Layer 7 of a small transformer language model trained on English Wikipedia (12 layers, counted from 0, width 96).
Take only the direct path to the model's output, skipping the later layers: a vector added to the residual stream pushes a token's score in proportion to its dot product with that token's output vector.

Output vectors of the tokens that the questions are about. A number n stands for (n - 128) times 0.012.
" professor": 128, 106, 112, 92, 104, 152, 173, 121, 62, 114, 98, 167, 175, 140, 145, 137, 118, 132, 150, 137, 153, 136, 139, 94, 135, 124, 121, 83, 143, 108, 161, 146, 107, 139, 160, 74, 78, 152, 61, 97, 173, 89, 115, 108, 146, 152, 95, 99, 115, 153, 130, 171, 161, 95, 144, 160, 185, 118, 102, 86, 169, 112, 85, 143, 149, 88, 102, 144, 174, 150, 189, 130, 234, 126, 62, 83, 79, 163, 44, 162, 113, 118, 120, 141, 118, 170, 167, 139, 151, 210, 133, 86, 78, 71, 142, 166
" organization": 136, 117, 107, 80, 148, 122, 123, 132, 118, 71, 169, 151, 140, 101, 125, 146, 126, 87, 160, 111, 125, 177, 156, 105, 188, 132, 132, 76, 157, 107, 127, 137, 127, 129, 73, 116, 86, 174, 96, 127, 147, 114, 143, 133, 89, 188, 120, 105, 77, 123, 157, 149, 145, 125, 135, 153, 95, 117, 115, 106, 195, 146, 108, 143, 123, 129, 131, 144, 142, 184, 189, 150, 177, 103, 59, 46, 83, 186, 89, 168, 171, 70, 82, 138, 105, 117, 141, 153, 123, 110, 105, 117, 71, 84, 134, 164
"-s": 96, 174, 162, 140, 119, 132, 119, 108, 104, 162, 82, 129, 78, 161, 129, 118, 102, 115, 119, 113, 126, 135, 140, 168, 142, 159, 125, 111, 136, 145, 117, 128, 112, 135, 100, 100, 151, 131, 131, 88, 126, 123, 144, 141, 169, 105, 140, 126, 120, 121, 127, 173, 117, 77, 166, 162, 127, 177, 129, 130, 157, 77, 102, 103, 107, 165, 135, 126, 128, 201, 116, 99, 126, 121, 119, 135, 68, 125, 122, 134, 139, 154, 118, 176, 148, 120, 121, 120, 130, 139, 113, 87, 112, 97, 96, 141
" area.": 164, 168, 124, 116, 108, 105, 123, 118, 143, 97, 127, 157, 110, 119, 137, 158, 81, 73, 158, 146, 131, 145, 135, 126, 142, 179, 135, 121, 95, 123, 151, 111, 123, 133, 85, 95, 79, 141, 74, 105, 101, 108, 144, 208, 148, 166, 102, 142, 51, 180, 165, 140, 93, 126, 105, 90, 95, 91, 91, 101, 169, 162, 100, 163, 145, 76, 48, 167, 118, 191, 91, 146, 133, 86, 157, 118, 151, 133, 125, 133, 144, 92, 108, 145, 115, 176, 139, 123, 146, 126, 47, 94, 94, 87, 202, 182
" ===": 131, 244, 123, 85, 108, 167, 106, 99, 84, 109, 200, 153, 119, 121, 102, 109, 119, 107, 147, 137, 143, 101, 163, 133, 202, 148, 133, 65, 129, 104, 133, 96, 137, 123, 150, 90, 132, 93, 87, 130, 122, 141, 186, 109, 104, 155, 125, 138, 113, 179, 141, 184, 134, 165, 81, 201, 142, 73, 67, 149, 178, 130, 131, 137, 91, 153, 141, 168, 105, 94, 176, 113, 141, 115, 78, 133, 97, 76, 146, 170, 105, 152, 115, 96, 170, 155, 110, 201, 190, 131, 115, 175, 71, 103, 133, 57
" cities": 107, 154, 182, 86, 128, 112, 140, 130, 162, 111, 188, 128, 107, 140, 166, 135, 91, 131, 148, 160, 90, 158, 97, 119, 156, 138, 130, 124, 148, 135, 128, 155, 100, 122, 103, 89, 105, 110, 76, 138, 112, 126, 147, 148, 124, 184, 146, 147, 88, 104, 169, 181, 94, 130, 118, 98, 79, 51, 130, 136, 162, 92, 96, 122, 158, 139, 109, 111, 114, 171, 134, 134, 101, 91, 88, 143, 105, 144, 108, 141, 199, 153, 129, 146, 159, 120, 146, 158, 158, 127, 80, 109, 96, 65, 152, 167
" students": 168, 155, 129, 106, 140, 126, 144, 129, 116, 91, 158, 152, 143, 192, 141, 109, 111, 145, 106, 122, 125, 110, 116, 75, 216, 136, 132, 82, 167, 117, 103, 147, 75, 142, 119, 102, 98, 134, 118, 76, 121, 134, 83, 128, 143, 140, 117, 138, 122, 131, 151, 170, 90, 121, 127, 135, 102, 122, 135, 58, 135, 100, 85, 106, 168, 96, 120, 67, 154, 180, 167, 163, 205, 146, 61, 100, 106, 121, 67, 162, 99, 73, 116, 94, 112, 133, 171, 143, 142, 160, 147, 98, 83, 62, 123, 176
" his": 162, 88, 128, 154, 129, 177, 176, 139, 142, 153, 122, 164, 159, 164, 141, 116, 146, 126, 69, 202, 138, 116, 142, 123, 174, 116, 132, 135, 63, 118, 136, 162, 108, 161, 112, 151, 68, 111, 118, 130, 140, 93, 97, 102, 103, 102, 75, 92, 125, 119, 141, 159, 67, 87, 97, 115, 185, 163, 164, 107, 106, 116, 89, 121, 158, 99, 140, 122, 154, 112, 225, 148, 172, 146, 131, 128, 159, 104, 101, 113, 197, 140, 167, 132, 107, 146, 112, 161, 130, 202, 177, 94, 89, 166, 153, 106
"ports": 93, 204, 117, 60, 120, 108, 134, 124, 112, 64, 133, 126, 134, 161, 147, 100, 144, 120, 133, 166, 135, 139, 147, 61, 89, 122, 116, 152, 128, 137, 122, 76, 77, 136, 90, 112, 126, 196, 95, 117, 114, 95, 113, 124, 102, 155, 173, 128, 78, 157, 134, 145, 134, 160, 94, 179, 79, 158, 77, 54, 183, 40, 61, 130, 115, 102, 102, 144, 131, 88, 133, 114, 73, 63, 89, 95, 76, 138, 94, 194, 153, 123, 167, 167, 141, 110, 203, 162, 201, 169, 60, 90, 116, 118, 120, 133

Output weights of attention head 2. The head adds the sum of these rows, row i times number i of z. A number n stands for (n - 128) times 0.0048.
o0: 157, 131, 108, 147, 171, 132, 127, 215, 155, 165, 144, 65, 103, 132, 126, 116, 133, 80, 112, 97, 108, 141, 127, 100, 135, 150, 150, 95, 110, 127, 157, 112, 136, 104, 104, 143, 132, 80, 153, 100, 94, 109, 147, 112, 165, 121, 155, 127, 88, 159, 161, 149, 85, 129, 126, 99, 153, 162, 97, 151, 117, 175, 140, 117, 100, 133, 81, 142, 128, 153, 74, 173, 103, 111, 123, 129, 80, 117, 115, 119, 87, 110, 111, 177, 128, 124, 141, 106, 117, 116, 95, 143, 114, 149, 155, 111
o1: 107, 97, 134, 129, 140, 113, 132, 67, 149, 144, 157, 162, 127, 105, 100, 112, 118, 152, 87, 120, 127, 73, 102, 123, 121, 140, 202, 167, 118, 131, 140, 142, 107, 119, 151, 192, 100, 142, 136, 137, 116, 133, 192, 108, 103, 147, 150, 150, 174, 117, 146, 95, 116, 112, 139, 138, 102, 145, 96, 119, 120, 145, 119, 136, 174, 125, 129, 114, 143, 158, 149, 139, 158, 127, 105, 118, 122, 124, 121, 150, 86, 128, 135, 89, 110, 153, 137, 128, 96, 94, 161, 101, 116, 128, 112, 113
o2: 126, 172, 123, 113, 97, 101, 123, 111, 129, 97, 149, 96, 140, 124, 93, 115, 103, 159, 134, 153, 152, 86, 140, 136, 107, 125, 223, 108, 89, 112, 129, 141, 148, 109, 110, 172, 139, 154, 137, 125, 158, 112, 122, 129, 93, 112, 130, 177, 157, 120, 79, 69, 80, 68, 133, 154, 98, 115, 128, 132, 93, 103, 125, 136, 120, 97, 126, 122, 91, 119, 128, 125, 153, 136, 122, 143, 157, 108, 136, 127, 142, 141, 104, 85, 155, 126, 141, 124, 117, 160, 111, 108, 108, 114, 155, 120
o3: 80, 139, 139, 153, 110, 153, 102, 180, 141, 98, 103, 53, 117, 163, 136, 95, 192, 128, 137, 127, 112, 115, 129, 138, 108, 155, 97, 122, 160, 126, 75, 120, 83, 152, 131, 184, 169, 159, 143, 121, 109, 149, 84, 95, 65, 117, 150, 139, 125, 91, 73, 109, 146, 96, 117, 137, 103, 68, 164, 101, 132, 60, 77, 125, 182, 154, 167, 124, 158, 111, 155, 102, 113, 141, 91, 160, 101, 134, 139, 143, 85, 94, 140, 99, 140, 119, 111, 149, 102, 166, 119, 92, 144, 108, 107, 122
o4: 86, 178, 120, 133, 128, 155, 165, 171, 106, 140, 119, 235, 122, 112, 129, 124, 132, 68, 128, 129, 99, 178, 124, 147, 105, 101, 54, 72, 154, 135, 64, 150, 137, 89, 126, 110, 141, 116, 119, 106, 93, 136, 126, 96, 111, 116, 183, 149, 84, 158, 112, 97, 160, 168, 142, 149, 172, 125, 151, 109, 148, 155, 163, 134, 144, 145, 174, 135, 151, 110, 114, 119, 118, 138, 96, 130, 97, 167, 140, 170, 133, 72, 150, 116, 132, 134, 128, 129, 140, 91, 136, 142, 160, 159, 81, 91
o5: 145, 140, 113, 106, 164, 150, 101, 101, 143, 134, 161, 127, 88, 157, 111, 129, 120, 109, 136, 151, 114, 136, 143, 117, 126, 138, 165, 112, 168, 156, 134, 200, 137, 104, 129, 130, 106, 147, 136, 137, 102, 141, 180, 133, 115, 88, 137, 131, 77, 144, 225, 139, 129, 130, 97, 158, 112, 140, 102, 187, 122, 125, 105, 129, 108, 141, 114, 131, 117, 93, 122, 136, 136, 129, 96, 106, 106, 89, 151, 162, 134, 138, 118, 143, 193, 139, 157, 109, 157, 143, 121, 121, 144, 144, 159, 113
o6: 133, 112, 139, 79, 134, 173, 132, 113, 100, 124, 167, 128, 140, 102, 108, 95, 141, 116, 88, 127, 106, 83, 126, 164, 120, 123, 100, 126, 117, 107, 94, 64, 116, 137, 131, 92, 141, 125, 87, 135, 118, 127, 179, 131, 112, 180, 102, 121, 164, 101, 222, 129, 155, 103, 118, 134, 118, 136, 105, 118, 110, 164, 125, 115, 125, 141, 121, 148, 138, 122, 107, 124, 119, 114, 85, 108, 158, 159, 196, 172, 67, 143, 101, 120, 97, 123, 137, 130, 169, 102, 131, 127, 76, 133, 114, 83
o7: 130, 135, 91, 103, 100, 115, 137, 107, 168, 108, 115, 165, 170, 137, 122, 133, 98, 132, 124, 109, 126, 175, 143, 159, 110, 112, 119, 159, 71, 103, 140, 151, 124, 124, 124, 167, 88, 148, 121, 92, 114, 116, 141, 152, 156, 153, 94, 98, 150, 110, 164, 106, 119, 146, 146, 105, 130, 152, 114, 152, 136, 136, 143, 157, 94, 114, 146, 157, 89, 112, 169, 143, 129, 152, 116, 137, 156, 112, 112, 119, 162, 106, 133, 106, 123, 92, 158, 108, 124, 145, 90, 168, 161, 101, 125, 87
o8: 174, 115, 156, 164, 141, 136, 107, 71, 144, 86, 118, 118, 147, 104, 146, 151, 128, 112, 164, 127, 105, 94, 113, 117, 113, 122, 139, 206, 139, 106, 86, 160, 143, 120, 98, 142, 138, 111, 109, 146, 143, 96, 133, 149, 163, 155, 181, 187, 107, 150, 86, 33, 123, 113, 88, 114, 84, 108, 114, 109, 104, 127, 133, 99, 166, 103, 71, 167, 131, 116, 105, 108, 121, 98, 127, 146, 152, 116, 134, 159, 131, 169, 139, 135, 124, 131, 87, 139, 162, 73, 152, 127, 117, 160, 122, 188
o9: 151, 146, 150, 94, 145, 73, 123, 132, 142, 129, 145, 193, 147, 133, 133, 101, 99, 103, 137, 149, 147, 155, 140, 128, 135, 119, 95, 162, 147, 161, 130, 79, 113, 134, 150, 107, 101, 117, 113, 124, 123, 127, 209, 117, 121, 130, 133, 123, 112, 109, 163, 117, 92, 124, 96, 78, 74, 88, 135, 149, 104, 122, 136, 124, 166, 116, 96, 127, 104, 152, 127, 142, 80, 120, 141, 169, 129, 55, 169, 155, 120, 127, 102, 115, 100, 125, 131, 146, 127, 104, 126, 123, 88, 119, 98, 134
o10: 114, 131, 149, 133, 127, 154, 135, 154, 139, 155, 89, 161, 139, 130, 132, 162, 118, 132, 131, 137, 141, 104, 139, 152, 136, 162, 105, 109, 131, 99, 79, 137, 181, 128, 125, 84, 144, 168, 167, 113, 191, 95, 145, 134, 126, 153, 156, 101, 137, 143, 47, 147, 148, 160, 185, 130, 145, 152, 131, 110, 88, 110, 162, 153, 123, 139, 134, 127, 172, 138, 158, 107, 140, 131, 168, 107, 130, 168, 106, 89, 66, 106, 124, 145, 139, 113, 168, 141, 104, 118, 150, 155, 85, 129, 129, 150
o11: 118, 120, 172, 101, 151, 112, 134, 92, 150, 162, 125, 127, 148, 149, 126, 90, 160, 133, 123, 174, 123, 166, 115, 164, 152, 126, 46, 95, 117, 94, 99, 123, 140, 98, 142, 160, 105, 158, 119, 123, 170, 86, 119, 123, 137, 142, 139, 125, 108, 94, 124, 74, 149, 98, 140, 103, 145, 141, 124, 113, 109, 135, 124, 172, 141, 143, 179, 116, 112, 111, 161, 110, 119, 115, 140, 137, 172, 93, 150, 168, 127, 130, 114, 88, 152, 159, 108, 175, 159, 99, 140, 115, 108, 130, 144, 146
o12: 155, 100, 119, 116, 137, 153, 136, 195, 134, 65, 155, 108, 111, 114, 161, 158, 130, 165, 102, 99, 130, 133, 112, 130, 142, 183, 138, 144, 122, 155, 144, 138, 90, 138, 142, 44, 78, 123, 112, 128, 131, 138, 119, 139, 84, 138, 68, 123, 118, 124, 248, 160, 133, 142, 113, 115, 120, 115, 133, 168, 142, 124, 119, 139, 149, 106, 116, 144, 98, 114, 143, 124, 104, 129, 119, 129, 152, 107, 118, 120, 117, 198, 118, 143, 154, 124, 129, 130, 122, 138, 112, 126, 80, 141, 138, 163
o13: 118, 117, 91, 133, 106, 180, 113, 136, 156, 109, 173, 98, 158, 177, 125, 110, 136, 157, 113, 119, 155, 75, 133, 137, 144, 137, 100, 144, 107, 82, 128, 118, 123, 158, 175, 110, 141, 108, 120, 101, 83, 149, 142, 88, 84, 129, 112, 112, 152, 27, 102, 138, 80, 150, 150, 158, 121, 89, 140, 127, 116, 81, 139, 112, 211, 119, 131, 88, 163, 66, 183, 107, 118, 136, 105, 148, 147, 95, 116, 127, 162, 86, 131, 115, 130, 105, 163, 124, 221, 150, 173, 87, 109, 87, 94, 110
o14: 155, 143, 131, 142, 111, 109, 161, 169, 138, 114, 141, 150, 97, 119, 129, 145, 185, 114, 108, 125, 118, 152, 127, 195, 152, 141, 134, 117, 98, 136, 135, 136, 166, 144, 81, 184, 140, 149, 162, 99, 143, 88, 100, 163, 141, 113, 119, 146, 127, 183, 126, 170, 135, 118, 102, 89, 132, 110, 117, 117, 135, 145, 109, 92, 106, 133, 121, 193, 130, 108, 119, 96, 128, 120, 133, 83, 164, 115, 157, 110, 90, 109, 151, 131, 173, 122, 115, 97, 103, 142, 137, 152, 152, 121, 143, 143
o15: 129, 167, 119, 158, 114, 85, 153, 99, 115, 133, 111, 162, 142, 98, 113, 147, 130, 61, 145, 111, 149, 133, 133, 153, 131, 136, 217, 102, 107, 99, 121, 105, 128, 102, 93, 175, 79, 153, 98, 132, 158, 113, 177, 107, 162, 160, 124, 131, 136, 169, 96, 61, 99, 148, 132, 142, 177, 115, 82, 122, 133, 149, 157, 89, 60, 142, 98, 168, 116, 51, 83, 91, 138, 123, 122, 131, 105, 109, 123, 131, 112, 120, 131, 122, 124, 129, 135, 142, 106, 109, 151, 161, 107, 159, 188, 146
o16: 112, 88, 135, 125, 157, 122, 128, 45, 147, 103, 114, 220, 122, 159, 165, 126, 108, 127, 141, 156, 122, 104, 127, 120, 146, 121, 119, 127, 129, 126, 130, 142, 104, 139, 126, 184, 98, 134, 158, 127, 145, 126, 148, 142, 122, 141, 168, 178, 106, 164, 96, 116, 129, 106, 170, 137, 104, 121, 108, 96, 134, 81, 93, 145, 141, 147, 149, 96, 158, 179, 142, 111, 142, 157, 128, 106, 122, 183, 166, 174, 144, 107, 173, 91, 106, 110, 124, 163, 115, 160, 145, 52, 160, 112, 146, 137
o17: 133, 135, 130, 157, 160, 145, 146, 156, 121, 146, 156, 112, 150, 137, 119, 96, 184, 80, 116, 100, 106, 101, 155, 91, 134, 136, 180, 127, 144, 120, 125, 150, 111, 111, 87, 115, 118, 138, 130, 103, 97, 117, 84, 125, 135, 83, 147, 144, 123, 88, 139, 91, 110, 90, 94, 179, 120, 120, 132, 114, 142, 150, 87, 105, 146, 126, 107, 123, 143, 128, 134, 151, 117, 118, 117, 133, 123, 138, 141, 131, 94, 110, 71, 120, 102, 123, 122, 133, 108, 97, 152, 88, 128, 100, 149, 111
o18: 164, 151, 145, 128, 137, 140, 161, 86, 137, 147, 85, 158, 165, 144, 131, 141, 126, 115, 107, 151, 119, 114, 116, 144, 144, 141, 70, 184, 101, 130, 72, 123, 151, 143, 137, 139, 171, 123, 109, 141, 59, 132, 192, 129, 134, 121, 152, 98, 169, 131, 129, 68, 109, 138, 95, 112, 147, 156, 171, 119, 83, 125, 151, 164, 162, 105, 119, 86, 96, 79, 177, 121, 127, 96, 125, 193, 168, 74, 151, 133, 96, 83, 96, 94, 107, 118, 114, 111, 104, 144, 122, 156, 97, 137, 136, 101
o19: 146, 129, 157, 96, 150, 171, 114, 118, 114, 148, 165, 113, 153, 164, 141, 121, 172, 131, 155, 137, 120, 96, 115, 90, 146, 103, 186, 116, 142, 116, 156, 136, 151, 155, 111, 114, 114, 110, 117, 124, 86, 135, 146, 120, 105, 122, 123, 131, 110, 143, 123, 117, 95, 115, 53, 123, 154, 119, 89, 137, 146, 117, 139, 80, 136, 114, 127, 92, 164, 149, 146, 181, 99, 74, 129, 151, 88, 62, 155, 154, 106, 126, 120, 147, 168, 110, 133, 117, 123, 92, 145, 70, 104, 119, 104, 99
o20: 101, 130, 161, 150, 139, 108, 157, 104, 153, 171, 126, 147, 130, 137, 119, 151, 119, 114, 116, 114, 124, 129, 126, 153, 104, 118, 147, 119, 160, 119, 114, 128, 109, 103, 144, 177, 124, 151, 80, 148, 105, 155, 114, 114, 147, 111, 177, 155, 98, 157, 163, 71, 104, 86, 106, 120, 160, 146, 144, 123, 170, 97, 112, 137, 123, 146, 143, 100, 158, 191, 124, 94, 140, 152, 129, 129, 109, 118, 153, 127, 166, 92, 137, 93, 91, 121, 156, 131, 159, 137, 87, 107, 185, 132, 126, 127
o21: 134, 143, 141, 144, 137, 120, 101, 199, 135, 132, 111, 90, 117, 117, 82, 106, 115, 133, 122, 129, 125, 112, 142, 110, 115, 128, 147, 124, 119, 121, 93, 91, 133, 144, 116, 125, 141, 142, 160, 128, 154, 149, 104, 120, 116, 143, 136, 137, 80, 150, 128, 158, 131, 139, 123, 167, 139, 127, 114, 95, 93, 84, 154, 101, 165, 135, 119, 144, 139, 99, 114, 127, 129, 119, 126, 126, 101, 133, 148, 110, 80, 132, 125, 105, 128, 177, 89, 125, 137, 118, 165, 121, 119, 141, 87, 98
o22: 124, 145, 161, 101, 141, 122, 115, 141, 131, 103, 140, 121, 112, 168, 175, 132, 95, 68, 166, 168, 164, 102, 107, 126, 149, 112, 149, 149, 129, 161, 163, 104, 110, 143, 115, 68, 137, 97, 122, 180, 82, 145, 153, 150, 140, 144, 155, 142, 152, 129, 146, 128, 137, 106, 83, 115, 78, 130, 146, 151, 128, 106, 114, 140, 117, 115, 100, 149, 138, 109, 86, 149, 134, 130, 128, 106, 155, 153, 120, 140, 83, 138, 148, 108, 144, 153, 122, 147, 142, 110, 87, 166, 74, 127, 136, 153
o23: 105, 119, 135, 109, 146, 174, 149, 71, 132, 160, 147, 141, 174, 133, 137, 105, 139, 117, 148, 106, 78, 117, 105, 152, 147, 133, 184, 119, 138, 121, 162, 117, 128, 180, 138, 116, 109, 116, 177, 159, 125, 110, 148, 118, 93, 104, 171, 170, 110, 156, 84, 144, 77, 113, 131, 105, 145, 124, 111, 118, 92, 133, 119, 112, 180, 120, 143, 76, 109, 146, 184, 133, 146, 78, 140, 153, 167, 110, 144, 119, 124, 115, 137, 131, 136, 139, 117, 196, 110, 149, 132, 103, 133, 148, 133, 145
o24: 113, 139, 156, 143, 151, 129, 171, 76, 131, 120, 139, 184, 183, 139, 116, 144, 145, 128, 110, 172, 121, 102, 125, 140, 146, 131, 161, 123, 150, 100, 126, 139, 143, 109, 114, 141, 145, 125, 127, 147, 116, 116, 153, 162, 107, 128, 161, 156, 167, 157, 81, 101, 95, 91, 128, 131, 124, 105, 147, 100, 124, 135, 147, 124, 120, 133, 139, 164, 93, 123, 135, 95, 88, 95, 146, 139, 147, 88, 115, 158, 114, 163, 147, 107, 173, 109, 99, 125, 158, 109, 132, 132, 74, 123, 106, 139
o25: 116, 148, 126, 137, 147, 109, 80, 156, 131, 148, 144, 53, 116, 127, 131, 135, 123, 156, 135, 159, 179, 149, 132, 94, 104, 132, 153, 134, 132, 128, 120, 159, 140, 103, 141, 107, 154, 109, 174, 155, 158, 157, 105, 82, 114, 98, 83, 135, 160, 99, 126, 124, 142, 132, 95, 141, 142, 151, 103, 182, 147, 133, 122, 152, 104, 170, 117, 98, 137, 77, 109, 150, 154, 135, 152, 93, 103, 154, 116, 139, 148, 136, 144, 152, 132, 125, 93, 85, 154, 118, 106, 105, 139, 122, 109, 146
o26: 133, 137, 113, 119, 146, 132, 104, 146, 139, 113, 138, 89, 122, 124, 129, 149, 75, 176, 109, 121, 112, 136, 141, 133, 107, 151, 140, 180, 135, 144, 128, 110, 115, 124, 105, 101, 159, 105, 143, 127, 136, 153, 52, 131, 124, 140, 107, 180, 182, 111, 123, 174, 115, 164, 139, 135, 71, 82, 110, 149, 111, 82, 142, 118, 133, 92, 159, 144, 118, 131, 164, 103, 136, 102, 193, 164, 162, 101, 136, 71, 132, 138, 181, 158, 186, 120, 102, 131, 124, 145, 156, 122, 130, 140, 109, 146
o27: 128, 146, 129, 165, 128, 151, 133, 76, 101, 151, 135, 153, 106, 97, 115, 96, 131, 100, 138, 111, 104, 151, 167, 122, 143, 71, 127, 100, 160, 142, 130, 130, 122, 135, 119, 110, 107, 101, 137, 134, 130, 130, 108, 149, 131, 131, 112, 111, 112, 124, 148, 147, 158, 182, 97, 136, 139, 144, 96, 136, 164, 156, 108, 147, 88, 126, 130, 174, 141, 130, 86, 122, 201, 143, 120, 101, 79, 183, 88, 134, 123, 112, 127, 143, 110, 155, 181, 83, 143, 155, 110, 174, 105, 105, 134, 133
o28: 155, 142, 136, 89, 137, 87, 119, 195, 178, 116, 153, 40, 148, 136, 132, 124, 98, 91, 122, 118, 104, 148, 114, 148, 130, 99, 173, 128, 114, 96, 95, 108, 143, 114, 119, 106, 148, 125, 138, 133, 113, 143, 142, 153, 144, 143, 149, 129, 108, 98, 123, 144, 103, 139, 99, 108, 85, 157, 159, 156, 132, 140, 125, 143, 147, 109, 89, 124, 134, 109, 126, 107, 119, 97, 124, 132, 160, 98, 177, 132, 91, 162, 84, 145, 149, 148, 132, 108, 151, 92, 96, 157, 133, 148, 123, 175
o29: 128, 82, 138, 153, 126, 128, 151, 35, 167, 79, 137, 54, 112, 112, 147, 85, 129, 148, 104, 124, 96, 137, 89, 157, 139, 107, 99, 166, 102, 100, 146, 100, 120, 119, 112, 120, 106, 129, 96, 141, 151, 145, 63, 115, 149, 107, 159, 139, 111, 124, 21, 115, 120, 152, 194, 162, 208, 95, 148, 119, 135, 122, 118, 124, 128, 52, 147, 151, 111, 94, 141, 82, 125, 162, 166, 89, 165, 117, 166, 107, 149, 130, 134, 121, 95, 145, 122, 125, 146, 132, 143, 132, 122, 127, 137, 100
o30: 163, 109, 134, 128, 140, 138, 147, 102, 104, 117, 135, 104, 125, 102, 119, 143, 123, 149, 108, 154, 137, 106, 131, 153, 127, 116, 91, 172, 133, 133, 144, 77, 168, 118, 114, 88, 146, 102, 133, 168, 110, 146, 138, 151, 127, 118, 128, 130, 151, 165, 117, 143, 111, 143, 134, 147, 112, 106, 104, 155, 139, 136, 153, 111, 132, 124, 151, 186, 136, 115, 131, 98, 142, 123, 172, 172, 103, 131, 140, 89, 119, 132, 182, 133, 127, 98, 83, 150, 133, 142, 128, 131, 106, 113, 126, 162
o31: 189, 126, 98, 185, 104, 143, 111, 147, 117, 119, 75, 90, 76, 115, 120, 176, 143, 139, 124, 119, 165, 122, 155, 98, 108, 144, 125, 165, 89, 166, 100, 159, 131, 78, 144, 124, 146, 127, 118, 147, 115, 103, 172, 121, 133, 114, 109, 113, 105, 63, 80, 120, 152, 145, 153, 102, 173, 155, 123, 173, 116, 133, 115, 181, 148, 114, 122, 114, 167, 139, 174, 126, 153, 180, 158, 112, 108, 183, 115, 142, 143, 146, 113, 120, 104, 136, 118, 93, 146, 141, 134, 103, 166, 116, 147, 103

Each question shows a token from some text and the vector z that the head gathered there. A number n stands for (n - 128) times 0.035.

"\n": 125, 150, 157, 124, 132, 124, 137, 135, 119, 147, 100, 106, 128, 157, 109, 144, 101, 152, 99, 143, 120, 130, 120, 126, 130, 130, 126, 134, 150, 126, 93, 110
Which of these tokens does it push down most? "-s"

" who": 138, 122, 118, 125, 138, 106, 117, 127, 84, 75, 145, 142, 104, 92, 114, 112, 121, 92, 61, 109, 107, 145, 92, 99, 83, 151, 92, 154, 91, 112, 106, 123
Which of these tokens does it push down most? " cities"

" G": 149, 149, 179, 138, 93, 103, 157, 159, 109, 78, 103, 119, 133, 152, 120, 101, 80, 156, 120, 135, 84, 148, 85, 107, 88, 139, 129, 105, 163, 148, 91, 158
Pushed up most: " his"

" Bud": 118, 159, 169, 168, 84, 139, 178, 118, 118, 114, 88, 168, 185, 129, 144, 135, 69, 173, 117, 181, 98, 166, 135, 137, 131, 148, 154, 63, 155, 115, 86, 105
Which two tokens does it push up most, strongest first? " ===", " cities"

" system": 159, 156, 169, 143, 113, 132, 136, 111, 140, 140, 111, 105, 122, 97, 146, 175, 126, 167, 70, 145, 134, 113, 131, 136, 126, 124, 113, 135, 158, 97, 83, 104
Pushed up most: " area."

" chron": 153, 170, 166, 133, 104, 138, 122, 133, 130, 97, 108, 113, 129, 105, 145, 170, 117, 169, 53, 130, 148, 110, 126, 135, 113, 139, 106, 141, 152, 131, 72, 123
Which two tokens does it push up most, strongest first? " organization", " area."

"of": 145, 150, 175, 129, 105, 103, 137, 144, 117, 84, 120, 113, 125, 159, 110, 117, 107, 153, 102, 126, 78, 156, 70, 119, 88, 135, 123, 104, 140, 155, 93, 159
Pushed up most: " his"

"a": 139, 120, 152, 171, 90, 120, 134, 125, 116, 78, 114, 105, 129, 141, 102, 124, 92, 124, 75, 139, 117, 152, 129, 100, 122, 157, 159, 123, 146, 154, 128, 140
Pushed up most: "ports"

" of": 141, 137, 165, 166, 73, 135, 134, 95, 109, 130, 114, 117, 166, 134, 150, 111, 122, 149, 75, 159, 106, 132, 124, 145, 131, 143, 164, 84, 153, 111, 121, 103
Which two tokens does it push up most, strongest first? " cities", " students"

"ot": 175, 143, 164, 124, 122, 132, 117, 136, 114, 110, 137, 97, 98, 59, 159, 184, 121, 154, 68, 150, 145, 137, 124, 134, 128, 104, 122, 148, 149, 104, 113, 107
Which three tokens does it push up most, strongest first? " area.", " organization", "-s"

"I": 121, 140, 155, 162, 124, 129, 127, 124, 126, 132, 119, 127, 111, 136, 116, 152, 107, 136, 90, 139, 151, 129, 112, 104, 130, 125, 126, 123, 159, 154, 99, 125
Pushed up most: "ports"

".": 136, 143, 177, 162, 96, 128, 126, 105, 117, 133, 117, 117, 126, 139, 123, 129, 129, 158, 93, 155, 116, 130, 125, 145, 130, 138, 141, 102, 153, 107, 100, 102
Which three tokens does it push up most, strongest first? " students", " cities", "ports"

" and": 131, 127, 172, 130, 98, 147, 130, 125, 124, 107, 135, 126, 168, 132, 113, 108, 92, 138, 113, 158, 92, 144, 112, 113, 118, 144, 145, 112, 170, 129, 129, 146
Which two tokens does it push up most, strongest first? " cities", " ==="

" developed": 161, 165, 159, 157, 61, 119, 136, 112, 90, 122, 111, 118, 157, 112, 142, 114, 118, 136, 82, 148, 135, 144, 138, 152, 114, 152, 164, 80, 166, 99, 99, 114
Pushed up most: " cities"

" TV": 170, 121, 166, 138, 115, 135, 128, 77, 116, 103, 132, 86, 119, 102, 146, 137, 123, 168, 90, 174, 91, 191, 99, 138, 92, 139, 143, 98, 140, 105, 109, 126
Pushed up most: "-s"

" J": 106, 136, 154, 139, 140, 85, 104, 135, 101, 59, 117, 137, 102, 171, 98, 123, 135, 137, 19, 127, 113, 117, 107, 134, 87, 184, 138, 159, 133, 191, 93, 148
Pushed up most: " professor"

"t": 132, 142, 185, 135, 97, 110, 122, 140, 115, 94, 126, 132, 148, 147, 112, 84, 101, 159, 117, 162, 114, 148, 121, 126, 116, 144, 136, 102, 157, 124, 83, 123
Pushed up most: " students"

" all": 122, 167, 169, 191, 70, 106, 93, 83, 129, 112, 94, 112, 142, 116, 135, 105, 134, 162, 55, 156, 101, 150, 104, 158, 137, 147, 133, 73, 132, 86, 122, 93
Which two tokens does it push up most, strongest first? " students", " cities"

" an": 192, 155, 180, 186, 118, 150, 104, 84, 107, 138, 133, 121, 134, 109, 161, 151, 148, 174, 90, 170, 142, 163, 112, 153, 135, 135, 93, 87, 151, 75, 117, 99
Which of these tokens does it push down most? " professor"

" Christian": 177, 128, 113, 133, 133, 108, 134, 92, 97, 95, 141, 137, 115, 104, 116, 143, 111, 143, 8, 184, 119, 131, 108, 110, 101, 184, 99, 177, 160, 141, 103, 119
Which three tokens does it push up most, strongest first? " organization", " professor", "-s"

"ing": 142, 130, 159, 178, 67, 108, 123, 77, 124, 145, 114, 110, 128, 132, 124, 122, 150, 170, 91, 164, 94, 137, 126, 149, 108, 141, 132, 90, 138, 96, 98, 94
Which three tokens does it push up most, strongest first? " students", " cities", "ports"

" self": 157, 126, 152, 140, 74, 130, 121, 110, 97, 101, 164, 119, 145, 80, 167, 164, 131, 130, 97, 137, 125, 167, 105, 109, 129, 129, 135, 87, 126, 105, 137, 120
Pushed up most: "-s"

":": 170, 127, 113, 123, 145, 104, 141, 101, 103, 114, 150, 136, 115, 112, 119, 149, 106, 138, 43, 168, 119, 134, 102, 110, 109, 160, 103, 166, 155, 140, 112, 112
Pushed up most: " organization"